Layer 7 of a small transformer language model trained on English Wikipedia (10 layers, counted from 0, width 128).
A neuron's activation on a vector x is GELU(weights . x), where the dot is the dot product.

Input weights of the MLP neurons that the questions are about. A number n stands for (n - 500) times 0.0018.
n63: 412,287,646,286,583,554,348,445,512,683,607,589,445,347,552,312,492,341,788,600,550,555,700,528,381,719,460,671,603,316,534,304,345,488,536,528,652,736,517,496,575,487,567,335,376,449,581,371,453,274,436,696,517,532,438,633,571,408,654,586,304,348,410,612,579,473,431,726,396,587,590,430,521,516,460,592,475,580,342,422,521,605,329,472,500,523,348,558,575,609,470,667,462,264,288,694,605,225,447,467,570,558,513,229,649,235,551,572,381,321,603,500,621,665,448,559,781,746,492,636,287,568,148,855,472,638,284,307
n65: 478,552,489,518,774,305,360,397,557,698,417,529,504,644,763,405,377,486,394,522,690,522,418,475,345,431,574,667,612,311,485,514,449,420,629,532,375,390,459,178,628,265,591,558,533,469,384,408,559,433,742,704,482,617,475,435,464,612,799,396,736,448,326,601,489,443,510,743,594,417,582,510,482,744,612,547,743,549,560,507,389,364,403,286,729,656,531,540,479,485,403,528,558,351,517,603,360,551,364,370,459,533,606,444,570,377,387,423,327,708,435,407,372,478,538,514,522,488,456,580,420,507,437,404,476,613,411,389
n188: 710,301,598,463,458,513,453,504,521,472,546,406,268,375,487,487,764,473,430,391,542,789,467,227,517,709,395,508,829,496,634,331,523,472,435,463,419,734,556,646,323,356,530,516,458,456,459,822,444,526,702,319,824,273,525,605,542,459,337,636,472,496,204,396,420,726,640,546,520,504,430,319,492,422,722,551,322,714,444,649,564,343,332,316,540,604,403,475,568,458,380,476,517,353,891,415,470,593,558,387,339,856,673,613,757,480,571,474,528,520,554,418,445,432,637,468,267,553,458,520,496,332,274,368,592,540,570,388
n219: 597,712,348,596,700,563,620,295,235,641,705,579,552,483,369,314,553,477,570,575,513,530,372,145,583,634,492,572,457,358,500,413,449,625,573,516,654,385,552,412,432,483,695,305,802,476,272,341,685,370,468,542,141,352,563,630,605,411,388,467,302,294,199,452,399,132,386,537,508,524,521,468,627,414,788,703,558,480,491,610,701,641,595,332,476,462,577,559,660,500,423,424,725,557,181,696,427,470,454,298,575,488,698,443,517,500,651,470,464,576,575,483,589,470,787,536,606,496,453,727,456,408,707,492,456,424,541,296
n472: 632,118,500,646,476,452,524,617,488,489,741,500,247,468,624,572,299,470,574,452,335,581,598,164,330,555,288,672,377,546,504,465,552,454,347,686,513,660,704,611,664,267,388,624,726,447,431,636,427,615,723,576,460,455,544,635,640,481,387,433,477,416,418,352,436,611,430,500,469,393,426,687,688,356,427,548,237,481,475,575,427,270,348,648,492,347,550,460,485,392,508,686,484,267,496,661,746,564,622,540,440,537,740,694,512,350,636,270,359,492,630,778,240,399,565,417,548,567,404,504,492,325,596,555,470,519,574,484
n500: 456,243,551,832,509,605,593,220,578,525,422,520,504,444,681,430,322,537,453,400,443,380,410,449,444,509,623,351,148,101,410,406,541,559,550,594,683,586,339,592,698,213,575,587,374,500,356,377,562,374,652,742,482,525,747,683,728,568,769,405,327,596,341,224,311,480,462,651,550,617,715,553,614,636,344,491,73,647,311,606,429,540,653,600,404,544,634,413,741,544,621,563,681,274,395,460,535,688,409,517,475,480,794,437,616,331,463,482,467,550,383,199,676,704,500,496,615,412,399,664,390,467,677,483,425,392,521,500
n510: 425,552,649,492,551,332,647,639,716,519,640,535,640,372,325,524,732,453,389,559,461,472,504,546,504,274,511,803,743,413,650,577,518,474,240,496,614,343,376,383,453,496,622,411,555,481,451,454,716,492,708,563,460,455,364,320,488,265,749,400,526,647,342,455,351,340,507,214,312,459,600,573,334,469,598,559,446,421,649,254,444,389,282,332,436,690,477,477,400,464,500,635,567,642,538,433,730,476,546,488,742,449,626,528,760,477,541,691,485,414,570,550,457,699,444,474,508,169,800,530,451,489,326,642,433,385,508,392
n654: 705,452,276,566,479,604,178,568,368,951,512,175,744,550,504,441,435,531,533,621,647,640,451,609,653,691,383,445,664,609,358,537,336,356,367,541,424,480,504,483,319,420,610,532,292,623,366,541,509,594,399,298,318,520,442,317,542,411,472,492,646,708,512,565,349,508,434,566,492,768,603,613,563,431,653,609,768,520,509,715,611,310,629,424,488,439,689,571,508,378,282,145,572,219,472,508,589,718,578,508,520,423,471,604,470,367,472,241,572,524,599,701,307,572,632,262,310,690,370,407,487,580,383,492,492,445,451,430
n659: 418,492,631,323,468,743,566,389,372,352,573,602,442,690,302,484,512,470,611,634,484,343,612,480,283,350,465,467,559,672,521,568,473,516,285,187,356,488,525,293,390,648,516,650,427,546,516,528,612,492,492,582,500,581,282,561,431,638,415,648,718,676,440,433,618,621,579,340,305,508,624,542,664,659,759,598,616,653,676,717,604,537,517,395,574,526,328,532,353,254,242,446,29,520,492,714,430,488,247,524,340,485,471,471,645,563,281,405,582,616,548,616,214,550,590,515,570,393,373,449,253,558,617,448,725,388,599,645
n692: 608,544,492,553,190,558,465,574,356,493,485,562,322,366,404,333,485,496,556,377,663,367,523,552,557,488,231,473,337,545,735,599,453,559,656,485,421,364,409,692,519,438,484,610,615,386,429,290,567,536,496,616,480,460,665,396,531,500,372,504,475,544,625,680,365,582,310,454,359,729,576,540,337,350,415,709,371,515,313,536,744,602,484,415,290,468,544,650,478,574,705,507,543,726,593,293,433,307,527,392,684,543,481,652,528,231,657,465,825,522,412,341,810,727,474,258,648,635,438,515,629,452,441,333,386,420,568,538
n698: 652,519,504,674,504,556,459,443,575,653,496,400,434,528,583,275,299,608,527,580,407,617,575,399,350,401,504,608,422,469,393,622,444,377,550,523,539,375,341,372,383,528,314,704,500,553,667,430,529,615,465,568,358,652,691,312,528,500,572,516,240,400,618,442,432,686,500,354,396,515,598,702,580,718,747,689,670,604,307,657,333,581,298,405,515,354,439,603,736,331,385,439,770,527,439,516,269,320,583,540,721,419,608,550,206,496,666,626,508,523,369,95,343,476,803,576,504,441,556,288,588,511,485,685,611,375,387,488
n709: 446,535,448,561,467,787,688,383,496,622,712,350,698,736,453,512,707,592,456,525,454,483,492,396,329,553,488,582,716,536,924,484,458,563,464,540,160,548,723,447,479,409,280,644,381,430,584,420,651,551,544,620,588,578,398,492,167,564,465,399,554,685,165,521,434,278,374,293,496,630,484,515,496,636,548,413,188,579,343,615,437,571,644,539,433,684,433,758,395,260,538,527,185,488,429,317,367,273,451,492,439,436,550,513,706,671,473,437,473,343,264,520,537,417,468,695,637,413,686,441,539,508,729,411,512,372,512,545

Each question shows a token from some text and the vector x that enters the MLP there. A number n stands for (n - 500) times 0.0098.

" of": 421,590,532,486,486,477,529,398,371,395,436,346,539,480,567,510,264,501,456,642,459,613,507,619,557,392,342,483,515,566,366,423,274,334,653,492,659,488,578,421,462,361,656,465,507,588,581,581,472,586,541,576,479,453,257,555,642,278,521,545,525,441,404,568,770,585,714,448,536,490,493,680,545,551,369,585,471,421,519,557,576,372,479,454,489,411,296,567,503,570,448,373,455,584,494,552,330,475,580,443,592,380,489,343,578,560,635,570,597,598,597,693,598,594,417,543,632,357,424,585,431,426,272,433,506,682,476,596
The three highest activations, in order: n63, n659, n65

" The": 307,550,476,537,444,412,433,495,380,316,555,369,554,610,631,658,272,536,584,552,554,748,486,534,415,495,505,295,635,559,399,500,130,511,611,549,744,540,558,396,583,286,495,535,462,678,507,543,431,576,529,394,467,404,419,550,477,433,494,372,529,536,447,710,634,588,694,465,546,499,409,544,569,497,351,561,382,544,494,569,568,510,622,597,447,424,401,668,549,657,535,403,468,579,487,474,262,591,399,545,561,423,470,373,445,531,582,541,397,476,383,503,650,471,394,374,518,329,479,440,507,586,546,530,635,541,574,513
Which two neurons fire most, strongest first? n500, n654

" January": 454,431,653,606,477,432,294,455,361,412,378,510,525,606,388,591,261,649,348,698,401,671,435,644,475,611,399,429,518,510,468,484,323,501,568,399,586,558,441,432,669,426,669,528,568,606,678,398,512,622,551,601,423,490,362,672,508,401,645,390,434,500,489,444,600,585,691,576,685,535,546,536,570,521,400,548,402,445,498,475,574,392,597,731,586,500,451,579,437,567,365,408,545,682,417,409,298,485,421,461,633,367,608,530,457,520,442,599,480,508,463,547,620,471,462,586,349,394,300,543,489,363,564,381,613,418,330,481
The three highest activations, in order: n500, n65, n698

" the": 338,597,447,499,491,431,485,467,392,401,606,411,541,591,550,655,367,473,514,590,522,693,404,533,479,543,523,388,633,552,374,500,62,455,618,500,661,541,629,397,509,307,552,589,420,594,560,537,463,582,569,376,432,453,370,575,516,360,474,380,436,523,553,676,672,497,720,475,630,535,461,560,566,467,318,493,349,614,543,483,567,535,582,631,415,345,467,621,583,578,590,379,465,560,457,481,229,407,396,617,493,400,500,385,447,546,569,619,387,460,527,502,598,474,372,455,588,322,504,422,570,521,556,473,710,479,669,502
Which of these neurons fires most? n709

"ec": 430,543,488,450,506,407,390,490,559,491,433,551,544,530,327,486,454,570,492,463,572,486,678,483,475,630,343,320,476,729,458,580,512,357,596,470,540,696,551,453,751,593,423,476,450,541,647,584,428,635,500,432,475,430,365,464,505,198,441,486,441,512,362,529,502,716,632,462,644,423,489,430,593,403,259,583,575,434,459,604,558,418,499,629,518,280,404,630,540,499,627,273,556,625,697,416,403,461,533,493,494,523,380,424,360,673,438,494,538,493,520,488,572,466,437,693,422,317,502,582,632,470,566,335,520,614,674,432
Which neuron fires most, and how strongly? n188, at about 1.3

"j": 366,529,611,585,516,244,519,453,385,377,575,293,615,507,494,603,505,627,493,701,541,463,650,608,568,527,481,418,770,541,365,505,429,552,607,538,566,595,536,493,587,613,604,396,583,564,682,539,516,400,495,385,460,452,340,533,646,437,650,201,451,460,369,497,455,544,582,620,555,322,541,604,573,571,467,546,480,374,393,447,466,302,418,660,390,530,331,601,580,566,597,437,457,579,574,381,433,428,470,518,567,468,420,374,527,565,435,404,473,424,370,581,586,396,487,613,352,335,428,517,462,418,583,451,710,744,450,457
Which neuron fires most, and how strongly? n510, at about 1.4

" n": 245,619,681,463,516,485,406,502,421,478,602,376,579,430,475,573,501,633,141,548,589,638,520,607,557,652,419,471,606,570,457,501,358,523,538,447,719,505,596,316,577,434,543,463,386,660,603,441,515,511,565,383,484,470,459,516,627,296,578,423,524,546,425,551,482,412,625,361,525,530,518,569,530,364,314,506,484,477,514,450,551,517,429,573,471,647,335,585,464,645,629,401,655,662,448,407,358,449,429,364,539,420,480,391,519,514,686,576,651,550,418,485,572,445,362,566,620,207,470,472,599,326,558,482,681,511,486,490
Which neuron fires most, and how strongly? n510, at about 5.9

"ight": 418,639,654,613,601,454,514,421,379,459,562,396,427,591,493,672,241,544,239,523,387,605,449,535,570,589,385,477,579,565,278,433,354,527,627,392,589,557,667,489,733,540,564,477,408,612,580,595,384,633,610,705,378,531,411,531,599,350,542,406,348,542,420,575,460,391,682,548,516,540,579,578,517,430,418,606,630,493,493,564,536,584,395,460,632,441,474,457,440,567,508,377,397,720,497,593,377,393,421,420,497,258,496,425,504,582,431,574,405,460,432,576,627,249,501,380,566,339,360,551,560,558,570,509,522,505,558,497
Which two neurons fire most, strongest first? n219, n65

" play": 344,545,470,554,553,498,506,481,505,537,515,480,324,703,523,681,505,674,407,572,368,444,618,709,489,542,261,411,610,450,498,481,395,322,626,488,594,596,622,336,586,550,498,475,451,715,543,486,550,418,541,585,481,488,326,582,584,345,457,331,624,530,495,559,396,562,735,473,527,365,441,651,482,391,378,535,501,503,595,496,542,431,385,598,468,595,409,631,416,592,554,436,509,619,645,469,434,447,374,459,672,485,427,322,432,606,593,674,427,475,350,523,513,499,552,330,585,204,337,493,642,385,504,508,517,363,612,484
Which neuron fires most, and how strongly? n510, at about 3.3

"ie": 370,582,544,563,460,414,352,408,391,448,419,445,394,722,491,620,473,632,362,576,503,529,552,440,472,647,295,362,427,538,398,507,470,486,652,499,536,548,539,456,583,666,529,523,421,612,479,438,542,519,702,628,562,409,414,669,629,236,494,221,424,479,269,585,604,592,621,527,574,332,574,585,443,507,368,687,467,431,512,547,495,364,462,625,641,478,436,470,470,459,620,365,471,642,584,531,417,577,557,318,549,455,494,504,373,594,622,448,419,553,507,598,501,330,494,570,458,217,553,520,717,454,569,501,489,654,451,495
Which two neurons fire most, strongest first? n472, n65

"o": 470,606,525,607,654,437,362,648,320,376,411,399,473,598,548,630,512,596,404,405,461,488,522,555,421,587,479,321,550,575,570,404,419,495,543,538,661,483,661,488,623,582,586,629,636,607,590,650,530,617,540,528,439,434,320,485,494,105,500,489,442,538,525,609,530,637,460,518,609,467,500,553,613,473,423,481,479,498,626,619,590,502,353,484,416,438,381,533,403,598,537,225,554,653,534,463,374,421,372,281,598,336,520,422,378,450,641,419,493,571,502,525,511,406,661,397,518,301,438,491,733,325,560,453,490,549,587,429
Which of these neurons fires most? n219

" r": 359,399,690,396,548,412,432,614,398,452,519,405,418,490,621,626,391,661,372,495,529,759,476,598,614,622,423,444,658,504,487,429,415,497,522,467,668,492,535,402,496,392,569,460,473,689,604,540,448,649,669,659,455,423,460,494,417,353,474,511,520,467,571,567,572,413,605,398,612,522,465,684,512,586,451,547,519,372,392,355,468,568,409,674,567,582,329,394,577,556,553,507,629,516,668,482,223,432,389,331,541,384,346,279,420,549,602,348,507,555,486,617,461,495,465,467,560,280,334,609,563,419,559,437,658,577,424,599
Which of these neurons fires most? n65

"'": 216,584,663,513,448,415,538,557,267,601,532,460,401,523,631,545,394,565,394,499,594,591,529,436,561,441,325,291,560,654,508,573,341,619,518,486,553,634,607,499,572,392,482,472,581,561,632,534,549,736,388,543,331,521,328,509,496,298,400,327,365,461,492,477,411,490,626,490,595,449,385,619,417,443,401,309,426,445,662,518,553,426,415,652,609,464,367,617,565,597,523,492,445,602,493,496,482,482,558,368,545,393,494,221,552,577,597,510,459,520,506,657,596,428,473,525,492,344,368,502,607,632,565,684,641,646,494,560
Which of these neurons fires most? n472

"ed": 244,593,504,456,492,587,399,473,518,477,469,370,512,592,557,465,477,442,353,513,527,589,479,557,616,426,382,527,537,658,500,402,407,481,486,273,678,464,630,569,595,477,542,452,398,752,556,517,548,615,612,418,323,376,532,491,520,275,561,519,628,234,412,510,607,442,681,470,423,559,373,731,466,487,428,634,482,322,507,696,540,545,510,454,521,377,409,307,571,589,602,385,488,744,575,361,373,455,390,430,525,589,339,487,558,549,497,519,465,581,649,508,626,539,462,464,466,411,321,527,627,505,695,443,642,458,536,532
Which of these neurons fires most? n219

" th": 282,532,455,627,422,377,413,456,381,578,408,537,554,649,591,654,383,687,367,428,422,755,521,524,505,624,414,332,696,457,535,396,486,409,478,531,619,632,388,473,605,479,680,622,556,677,573,524,379,588,518,585,475,455,404,590,682,415,642,400,432,594,539,574,496,393,627,437,587,421,487,598,429,502,447,417,400,520,548,290,584,452,501,678,471,474,315,411,492,391,563,551,653,556,571,345,382,450,412,522,548,468,465,372,349,530,619,480,528,506,462,632,600,339,575,453,618,280,330,498,588,288,615,419,568,462,499,571
Which of these neurons fires most? n500